Layer 6 of a small transformer language model trained on English Wikipedia (13 layers, counted from 0, width 128).
A neuron adds its activation times its output weights to the MLP's output. To switch it off is to set its activation to zero at one token and run the rest of the model.

Output weights of the MLP neurons that the questions are about. A number n stands for n times 0.00089.
n0: -109 106 -98 -60 -21 -68 -40 164 99 51 -354 184 -79 166 25 214 349 28 13 203 25 -39 -157 -64 -73 -146 -18 -221 83 71 -40 279 11 71 -120 169 -95 -175 -234 -48 111 136 219 66 -2 104 -107 -9 -153 -243 -78 86 -62 -138 176 86 138 263 21 16 25 -69 206 -296 -49 -73 91 137 -81 103 -14 -160 -116 -9 -165 -112 179 101 45 -145 84 -47 79 -126 103 116 242 -61 191 59 294 96 -17 -192 -73 -75 -32 -14 -65 197 -10 -115 -5 90 205 159 -234 -11 277 6 1 73 70 -210 -23 108 -65 -204 -117 100 -73 29 149 -30 -69 39 19 139
n9: 134 -126 212 -60 -37 165 159 19 200 126 85 -174 -2 -112 -74 164 -110 -331 -24 -258 -21 122 22 -171 -63 57 65 -147 100 -78 -125 21 45 -20 -108 -43 -24 -5 -242 70 -68 -4 -118 357 -165 -161 183 154 -64 183 104 -30 -121 -170 -107 -1 207 -34 332 -108 -279 -139 133 24 -117 -199 119 322 -223 30 -154 97 -258 117 17 -193 59 -2 235 110 -212 -140 -42 43 156 -113 148 216 -176 -90 -288 -54 22 14 -50 -9 -43 -149 76 96 268 -168 22 -72 77 -103 -162 10 113 -35 -10 -143 -54 127 116 -310 -61 -125 110 189 -234 -85 68 -203 3 101 44 -3
n28: -100 -10 -69 195 -48 295 112 -45 108 45 65 32 53 36 -357 165 23 -50 82 152 47 -261 165 -1 -192 -95 85 -34 78 -107 84 42 -7 0 24 19 -63 -138 38 50 -39 14 -152 -82 -97 62 -87 118 378 -37 118 -23 103 -254 -17 110 -3 110 -370 -25 158 -235 28 -457 410 45 -222 -99 25 -117 108 -56 34 15 -225 -32 -148 43 -25 -32 -286 -43 88 -92 120 173 -5 -3 46 -255 56 -228 -164 -86 21 123 185 21 107 -20 -271 -247 -249 11 73 119 -27 -24 54 72 -167 -265 -147 142 -64 -129 -134 57 68 122 104 -26 -97 -250 -133 -465 -123 -254
n34: 221 -292 3 -26 0 -248 -47 174 -97 -23 -27 100 -1 206 -133 90 268 47 -220 -146 -90 81 -45 -66 -248 -67 455 5 -189 108 164 130 6 7 -82 26 97 94 -31 160 -188 -84 50 -209 -229 -129 275 -72 -201 265 221 -91 -111 -88 40 -6 34 -149 -365 50 -159 -18 -78 -88 -15 -14 -188 -203 -97 241 107 -88 174 -142 -119 -164 105 -135 -1 17 -35 179 -109 22 244 97 -141 -264 -62 66 -232 -4 -119 -169 -151 -14 15 -177 -142 -159 6 -18 -50 11 127 -30 -41 125 -26 366 11 -144 -4 15 -284 147 61 261 -121 109 124 2 225 -346 101 -256 184 7
n39: 84 -140 -147 -19 -100 -23 -136 -6 83 -98 12 -70 -199 -146 -44 159 105 11 -91 74 -25 303 -165 -4 -109 -59 -86 -5 -128 -276 165 -33 19 5 -32 183 72 -205 311 148 -159 232 -52 -73 12 -99 134 25 103 98 -270 167 -20 97 -52 -4 -212 -179 230 -68 19 126 105 -233 -197 -12 151 179 -24 56 -62 310 119 55 2 -132 9 12 -105 -202 -232 -31 64 152 2 162 2 -47 -156 119 -244 178 -53 282 -40 -40 -84 -200 138 192 -92 158 112 -49 -152 182 69 161 -12 42 -145 14 10 303 -15 -202 339 24 79 50 40 -71 350 10 -11 -162 -51 -146
n63: 207 -62 151 28 106 -64 -32 76 -27 117 47 30 129 74 -35 232 -226 -74 38 62 189 -15 -130 -221 206 -65 357 -123 -17 50 -142 -12 9 38 128 -41 -167 239 -24 123 -64 209 -143 -40 233 84 72 -43 -74 246 152 -162 -58 325 -27 293 -51 206 -63 28 168 -58 180 42 -127 146 218 90 152 127 2 -139 54 -149 -288 101 61 -142 45 133 316 -56 70 21 205 -86 -116 188 456 111 -242 -171 -24 390 -79 39 93 6 -41 -84 -45 -6 78 -128 77 257 204 442 -30 164 -137 167 28 -68 -69 122 47 4 -21 79 73 -235 69 -13 131 231 69 -57
n66: -139 80 92 112 43 -256 -237 -7 168 -86 119 -84 -7 -187 -198 166 -72 -81 -144 103 -80 -254 -286 177 -26 -163 13 216 -201 18 -13 165 97 69 -62 74 -29 -22 251 -213 -72 21 60 84 -106 -23 89 86 -32 161 66 202 -101 123 -3 -216 -60 41 344 100 208 81 -14 145 -39 81 -7 157 -243 -294 -120 -130 140 155 -219 -51 23 79 -146 24 -283 7 -181 190 -66 -183 29 -220 -113 125 40 -2 99 156 224 6 -248 -3 49 4 -113 7 113 -46 -143 -83 -183 1 18 17 19 -69 45 17 -98 74 9 244 -101 17 -38 -256 120 -14 91 164 -215 -307
n69: -67 359 -172 -14 1 -109 260 -136 32 -10 -49 -130 122 -187 -120 -198 -154 -136 -163 -108 -198 -3 21 -99 59 170 -73 13 -245 45 58 -293 -28 225 -199 -254 53 33 -123 -81 -218 -66 42 -78 213 -300 -38 -25 118 -190 -131 195 -115 -22 95 92 -91 46 291 110 331 34 293 -182 111 -32 -29 -140 -195 -130 -181 67 -124 -255 194 207 214 -189 103 39 -30 93 -10 -79 -243 128 -173 435 13 -71 -1 115 155 144 -119 -231 44 258 -187 -150 -129 -59 220 -58 -83 98 -45 230 -57 -242 155 42 216 -161 -153 39 -77 -42 -19 -133 98 220 -65 13 -126 23 -138 34
n76: 33 -193 259 -125 121 139 -85 -33 319 110 31 -24 205 161 -78 -108 54 42 -39 103 63 189 52 -269 -7 -257 -97 -63 -36 -160 -219 -55 -145 77 -237 57 -90 -232 -97 -146 -48 317 -296 82 -52 -48 -5 -97 46 153 190 -113 -134 134 -54 76 162 -108 -1 128 -127 -209 -8 92 -42 -287 -155 -62 -118 230 -176 77 -21 110 123 -119 39 -63 16 54 -73 -197 240 -133 -188 -166 127 100 -14 -21 -183 -84 277 73 -4 -193 217 -92 8 -80 95 32 -155 -86 -223 -179 22 103 97 204 104 -99 -146 -146 70 -167 24 -77 4 -26 -96 124 100 -102 151 152 48 19
n89: -114 211 235 -217 19 -219 304 -248 -53 55 -212 158 227 -128 70 154 -201 3 250 -176 175 49 133 -140 10 184 81 113 79 -18 52 88 -4 -132 -219 -70 -27 41 -77 85 101 -54 293 8 -33 55 -234 225 -18 127 73 100 -73 -108 -9 -59 102 69 172 -28 -17 170 7 241 78 26 135 43 -198 99 -36 254 -18 237 291 194 -152 66 -286 127 -91 164 36 211 25 -62 50 -29 52 -248 -157 -150 320 -28 -70 -322 22 61 4 -218 -111 -3 9 118 -140 117 -8 91 -89 45 155 151 -137 253 97 13 71 19 -170 -6 -128 26 -25 -249 211 -92 -176 -171
n100: 86 39 238 -10 -237 9 -134 -103 -11 31 -120 -81 401 99 120 -85 -110 50 -258 -61 -54 -43 152 -36 -172 -51 52 106 -58 -31 -96 -66 -163 33 78 32 130 160 -116 -111 51 -185 -215 420 -14 -425 -127 -251 17 6 99 -36 -49 -14 92 -260 167 -72 43 -60 -60 16 -4 -3 67 96 -113 146 -203 284 -51 136 24 77 176 -11 134 -333 19 22 136 91 -74 208 -142 -323 -264 124 -93 68 10 88 8 -157 30 -121 60 -27 -55 -165 -71 56 -214 29 -86 -69 56 -166 -189 117 53 152 -18 27 117 188 -90 15 -220 36 266 10 178 -20 30 -169 344 -38
n128: -308 74 -43 251 -342 173 -164 -29 -214 91 -17 -132 242 153 45 -103 138 -95 -102 84 110 -67 272 -307 70 104 262 122 -16 55 -221 -34 30 -50 119 -94 -15 84 -89 24 71 17 187 -179 111 33 73 6 161 -63 -52 136 225 -97 84 162 36 92 -173 -86 -187 -102 -84 189 -199 -352 -127 181 37 101 96 -158 122 45 40 -168 -232 265 -61 6 3 -104 -126 69 15 83 -262 -24 -40 247 5 -269 147 -192 -19 183 12 -34 2 -121 -184 -90 -80 30 -280 156 -41 -229 91 -58 112 30 -193 -88 -11 -215 -104 -39 -34 -25 56 1 -17 94 276 167 46 -116
n166: 53 339 165 43 91 164 201 -1 -147 232 181 -66 232 -75 66 10 -159 -150 361 -200 -104 -167 -215 95 -13 -54 213 -59 -238 161 -69 79 174 50 -9 213 -38 49 57 -76 -51 302 56 -148 3 -140 60 20 -149 -52 19 162 3 -21 -41 31 62 -108 122 207 -22 200 79 179 21 -24 -87 132 -51 -106 -136 87 70 -102 63 -101 51 174 10 43 19 -107 113 81 212 -41 -53 228 -137 -251 122 -102 122 -37 39 -477 -6 199 227 61 -129 99 171 -26 49 -194 -25 -55 -33 79 -34 82 208 27 32 74 -8 -78 -76 44 -108 -251 93 89 51 26 46 -3
n174: 49 -128 -108 -281 -137 -108 131 -121 -106 105 6 -96 164 152 299 58 -157 66 51 -246 -266 -297 75 42 86 34 -222 65 118 -44 -65 -71 168 75 116 -163 -21 -162 71 -5 -125 78 96 127 366 -47 -40 2 -39 -66 -16 -365 71 74 -20 -89 81 -131 185 199 47 -157 295 -38 -181 76 67 -17 -167 162 279 -36 -79 -162 161 -82 -51 -88 101 -131 -100 146 -15 -140 -133 -219 -77 -147 -69 -115 -140 -228 270 -264 -156 50 156 64 -264 -1 -284 36 383 60 -65 -120 91 17 -130 30 -266 53 -155 90 -205 -15 74 115 137 -245 -73 -189 -77 153 34 8 119 -86
n184: -208 281 119 41 -124 30 70 -364 -70 -23 -187 201 69 -9 97 -19 -54 75 47 156 -106 -39 114 67 36 170 -137 182 146 -30 129 257 188 83 101 -466 1 16 67 -259 -186 108 190 58 112 150 61 9 -270 53 -14 -30 -305 41 29 -119 -84 -252 39 105 -113 7 -70 105 184 51 3 158 -63 -181 -67 -196 83 -56 -108 -101 -44 -100 11 -44 377 -83 73 -17 161 21 -293 -107 57 -89 2 -347 9 127 -185 -280 254 68 45 121 110 90 -245 -197 82 95 -269 -266 -105 200 135 44 46 -157 196 178 167 -104 314 -81 -2 -127 -62 -38 41 -134 33 232

Each question names a token from some text and the token that comes next. It shows the activations a of the neurons there, in the order above. A number n stands for n times 0.0084.

Then comes g, the gradient of the next token's log-probability with respect to the MLP's output, scaled to length 1. A neuron's effect is roughly proportional to its activation times (output weights . g). A number n stands for n times 0.00074.

"alk", then "er"
a: -18 18 -4 17 19 -19 32 -7 0 -28 17 -103 -10 4 -1
g: -208 131 -12 -6 -54 26 -121 -13 118 -148 130 -212 112 -90 131 187 -185 -67 -87 76 -45 35 104 139 31 -34 8 6 -24 95 -28 52 167 -53 -77 142 -10 131 -130 -132 -122 -77 -15 -6 70 -1 11 114 183 -47 217 -207 -34 -92 255 295 -190 172 -45 -65 -10 174 59 17 -6 -61 7 14 -2 -17 -62 36 -51 -158 112 240 70 9 -80 -255 -77 20 65 94 57 -219 92 41 104 -54 -80 83 -88 -57 -42 -107 114 56 -121 -163 200 -210 -117 92 -30 -56 -115 -54 -85 52 2 -1 64 170 67 194 -98 88 -37 150 140 317 -116 -48 -154 -112 333 162
Which two neurons, each switched off alone, lower its probability most, in order? n128, n100

".", then "'"
a: 47 7 26 -43 17 -5 14 15 46 -8 27 25 -17 17 18
g: -82 -1 -155 129 -55 -246 -22 -170 62 -214 -114 4 -94 42 -182 6 106 210 66 131 3 20 -158 82 -98 150 -70 -165 198 121 156 -66 -109 80 107 -265 -230 239 -19 -52 90 -14 4 17 -7 -123 -142 -115 112 -111 203 -6 -189 -110 -41 -12 81 12 93 153 -44 -137 -138 -2 9 -104 -30 -16 94 355 -1 -152 -53 -96 11 -259 40 8 -56 167 -112 179 -77 111 -115 -71 248 -195 41 -137 -22 43 38 -89 43 51 -23 191 61 50 63 -3 281 -105 190 23 -15 -8 73 75 122 -123 1 -59 -42 54 62 -81 68 -28 62 118 36 40 -281 102 -17 99
Which two neurons, each switched off alone, lower its probability most, in order? n0, n166

" expl", then "ained"
a: -8 11 7 3 -7 -21 3 12 -2 34 -9 -4 3 36 43
g: -32 30 2 335 -10 -63 117 102 19 150 -83 -102 -58 -124 259 -56 136 -64 -162 -70 116 58 81 118 -18 -104 62 77 139 -53 -25 -174 -142 -117 -158 45 274 34 29 -220 31 14 177 -30 34 209 114 -175 -60 47 -61 110 -58 -91 132 -85 108 -81 28 10 194 43 159 42 -24 -57 43 -52 269 97 -25 -51 82 40 -29 16 14 -34 200 -204 -142 -29 -119 -104 -13 109 -159 69 131 50 262 361 121 -99 -50 -55 190 255 7 -108 62 96 -8 48 12 -130 36 137 0 -96 -164 -150 -113 178 134 -2 -57 81 -177 111 47 114 -2 -68 -174 116 20 108
Which neuron, switched off, raises the next token's probability most? n184

" August", then " at"
a: 9 -1 14 -39 29 -22 9 -13 16 2 -36 -9 -36 -3 8
g: 52 26 -187 138 -49 -126 -32 -48 -57 -263 360 3 57 63 63 -19 47 165 -163 -106 133 -97 -131 -83 68 24 -20 -41 192 6 113 -120 -132 -88 -11 92 -160 -141 -318 -23 -78 175 -28 -107 86 -90 107 17 28 -45 -132 46 -119 -19 21 65 -39 -143 277 -38 -25 -63 -211 -155 8 -6 -88 104 127 -121 -40 -25 134 -123 -157 -155 90 92 189 204 41 -83 -160 -5 -28 14 -171 25 146 104 161 -225 -201 100 59 -33 -72 -6 219 119 -104 -172 -22 11 80 -99 109 -150 -52 -7 74 60 0 -125 73 206 7 -21 57 182 -4 -47 80 210 -61 189 -146 176
Which two neurons, each switched off alone, lower its probability most, in order? n34, n100

",", then " Cross"
a: 9 -2 0 -21 -15 -65 0 10 -69 4 -16 0 48 -1 2
g: 24 16 -254 73 -97 -19 -54 -22 202 -298 49 -69 2 -56 12 68 37 171 -102 83 101 114 102 -70 -20 46 -161 6 60 -87 -47 -92 -152 9 188 39 1 -11 -237 -164 125 94 -32 -12 141 -64 118 -35 130 52 -190 210 -242 144 95 -34 44 -21 43 246 80 30 -126 -50 -2 102 11 57 -87 -161 19 -8 146 -89 -40 -167 -193 68 -92 -16 -22 -22 -139 62 6 121 56 32 171 -82 -126 -104 -157 100 -84 69 210 -150 112 74 -227 -255 214 -123 141 -138 -98 186 -58 -238 160 -159 -84 12 70 -54 -176 -53 -102 51 -108 -115 -2 -100 -24 241 -120 192
Which two neurons, each switched off alone, lower its probability most, in order? n34, n100

"ist", then "("
a: 0 21 -13 -27 15 -25 15 -25 -164 17 -10 7 -15 0 -3
g: -84 38 39 153 117 -92 -28 108 251 42 -52 -236 266 -120 -133 -70 98 -63 197 -109 76 11 -81 -249 -44 154 48 -266 -249 52 -7 -62 -37 6 162 -99 42 -37 135 -75 57 179 -230 -111 86 -134 128 -191 -216 44 -121 51 -45 146 36 -123 -22 -21 120 -25 -3 106 213 -161 23 84 34 6 191 2 -17 -138 -212 55 27 219 -57 79 124 -30 -41 -354 -180 64 -25 94 -58 -77 9 -246 11 228 107 -55 52 -165 55 -12 20 -29 -131 52 -13 125 31 68 -31 -169 -166 -84 177 22 85 -16 -15 -2 198 -85 -67 7 -41 158 10 103 -34 11 19 85
Which neuron, switched off, lowers the next token's probability most? n34

",", then " he"
a: 0 4 -6 -1 3 -33 29 -2 8 28 -19 -16 38 -1 35
g: -159 -52 -11 -204 -73 100 98 25 106 -1 62 42 -198 31 -47 160 25 104 -8 43 177 126 252 113 -12 -163 -154 111 59 -34 185 102 -11 153 -7 120 -192 62 37 1 135 -90 -71 229 -197 -87 -71 -51 155 -120 107 67 114 54 -49 17 89 -9 -229 -32 0 81 -127 292 -100 -58 155 -220 -47 -78 -11 78 156 -7 197 1 80 37 116 -43 -55 -57 -100 -148 -212 -52 99 -227 -86 -18 -161 23 -31 -379 161 -71 33 -27 -36 158 31 247 -5 -90 -23 -87 -113 78 51 50 52 -33 -276 51 30 12 -60 -223 -10 140 -71 -2 -67 95 -133 -144 -221 27
Which neuron, switched off, lowers the next token's probability most? n63

" |", then " W"
a: -12 32 23 -474 -10 -12 15 52 -144 30 2 -1 -1 32 4
g: 214 -7 -141 -31 62 13 198 12 -114 -134 -178 -156 -47 114 172 168 -27 -186 172 107 -49 61 -120 90 -9 227 103 -61 76 -116 -55 -90 83 96 321 -28 56 111 128 -147 22 -31 53 -20 -167 140 -2 -40 69 -43 18 88 190 -200 104 -166 139 -79 107 123 55 -22 213 -93 -22 48 -77 36 116 -120 -70 223 -169 -180 133 72 -42 -114 -5 -183 -94 158 123 1 -207 -20 -72 -46 -205 -22 165 146 127 116 -27 10 97 -31 116 132 33 -83 56 146 -108 0 48 221 10 118 104 -82 83 66 112 165 29 -88 -116 -81 281 -11 -154 64 -54 -197 -125 -177
Which two neurons, each switched off alone, lower its probability most, in order? n34, n76

" of", then " 17"
a: 9 -12 13 -53 10 -18 21 0 -5 -5 6 18 -26 -10 19
g: 34 51 167 54 51 -115 -154 163 83 170 -212 -85 17 -36 -14 -43 -143 -136 -131 27 39 69 36 51 143 -200 251 14 -17 113 78 57 -6 34 27 60 -46 2 -218 142 16 -81 -2 -2 -65 -82 -60 -166 20 -60 107 -18 202 -165 36 48 -49 41 -12 -329 11 16 35 320 9 -29 134 -31 209 67 101 68 -224 -69 -40 167 -205 27 -35 88 -190 69 173 -101 185 166 -75 -4 108 -66 -52 -275 196 61 -211 57 21 2 -99 16 120 129 -90 82 -80 164 33 74 -16 78 -198 -5 -121 -29 -58 22 201 189 63 -135 53 48 233 -67 19 132 273 -164
Which neuron, switched off, lowers the next token's probability most? n128

" K", then "-"
a: 39 49 -18 0 1 -4 -11 -12 14 -30 -10 1 14 0 5
g: 131 16 -155 -66 -166 -59 150 128 39 -201 32 31 -302 -76 8 44 237 -194 -47 170 108 -33 -146 -5 -109 -58 68 13 7 298 63 -223 -108 -62 54 -84 88 -160 -159 109 3 216 -214 -72 119 -156 123 -102 -53 -16 -27 -61 139 81 21 -157 -73 -168 126 43 16 5 193 -426 -60 -30 -124 -63 -70 9 153 -56 -66 23 -95 -71 66 92 19 -66 -51 55 -71 -23 15 105 -166 51 35 -68 -77 -116 -94 16 -84 63 -193 -29 -197 67 149 60 -14 10 -99 34 36 -213 -105 14 66 13 -57 -100 -338 -37 -87 25 28 -124 69 -200 8 217 -95 -136 72 102
Which two neurons, each switched off alone, lower its probability most, in order? n89, n0

" |", then " V"
a: 0 10 20 6 0 -4 9 0 -5 -62 -1 -24 30 2 -4
g: 79 -18 -169 26 -64 275 19 7 82 3 123 136 67 -46 23 50 15 120 -106 51 183 50 6 -153 62 74 111 273 197 -126 4 33 -139 14 136 28 -2 -170 48 -6 31 56 133 104 -126 -34 -120 194 98 -55 143 23 73 -47 -185 219 61 95 -273 68 246 27 -5 51 263 -3 -12 -51 -57 -279 -96 -15 220 77 157 92 -4 8 -77 -249 135 -29 29 151 43 -96 162 -173 34 58 194 -19 -72 -101 -195 -11 -111 -57 -88 53 -103 51 -38 295 -59 45 -85 54 72 -16 91 151 139 63 -126 9 -163 121 -105 -66 15 -77 -195 21 159 -134 -64 -277
Which neuron, switched off, lowers the next token's probability most? n28

" Child", then " Is"
a: -16 43 -2 13 -15 -15 4 -11 -16 -2 23 8 -17 18 5
g: 180 -69 -248 -39 -4 -185 -48 -220 15 85 42 152 -183 16 41 -39 -34 168 -250 49 -45 142 -181 -83 75 146 -120 -102 269 6 -119 -21 79 27 -197 -119 -60 4 116 -97 164 1 266 45 31 28 15 12 17 -40 -170 90 -34 95 43 -18 -61 149 108 -78 156 -27 112 -56 19 -95 59 -23 -51 150 179 -161 -24 -278 -198 82 209 -28 -123 54 85 -86 -203 24 -16 93 -95 -83 73 116 -38 0 -184 -93 6 35 -205 275 -59 87 155 143 -2 -8 -148 97 -82 -53 -138 -183 -80 37 -41 -186 -208 -29 -81 -83 -90 184 -252 -1 -46 -175 29 -67 -106 -54
Which two neurons, each switched off alone, lower its probability most, in order? n166, n76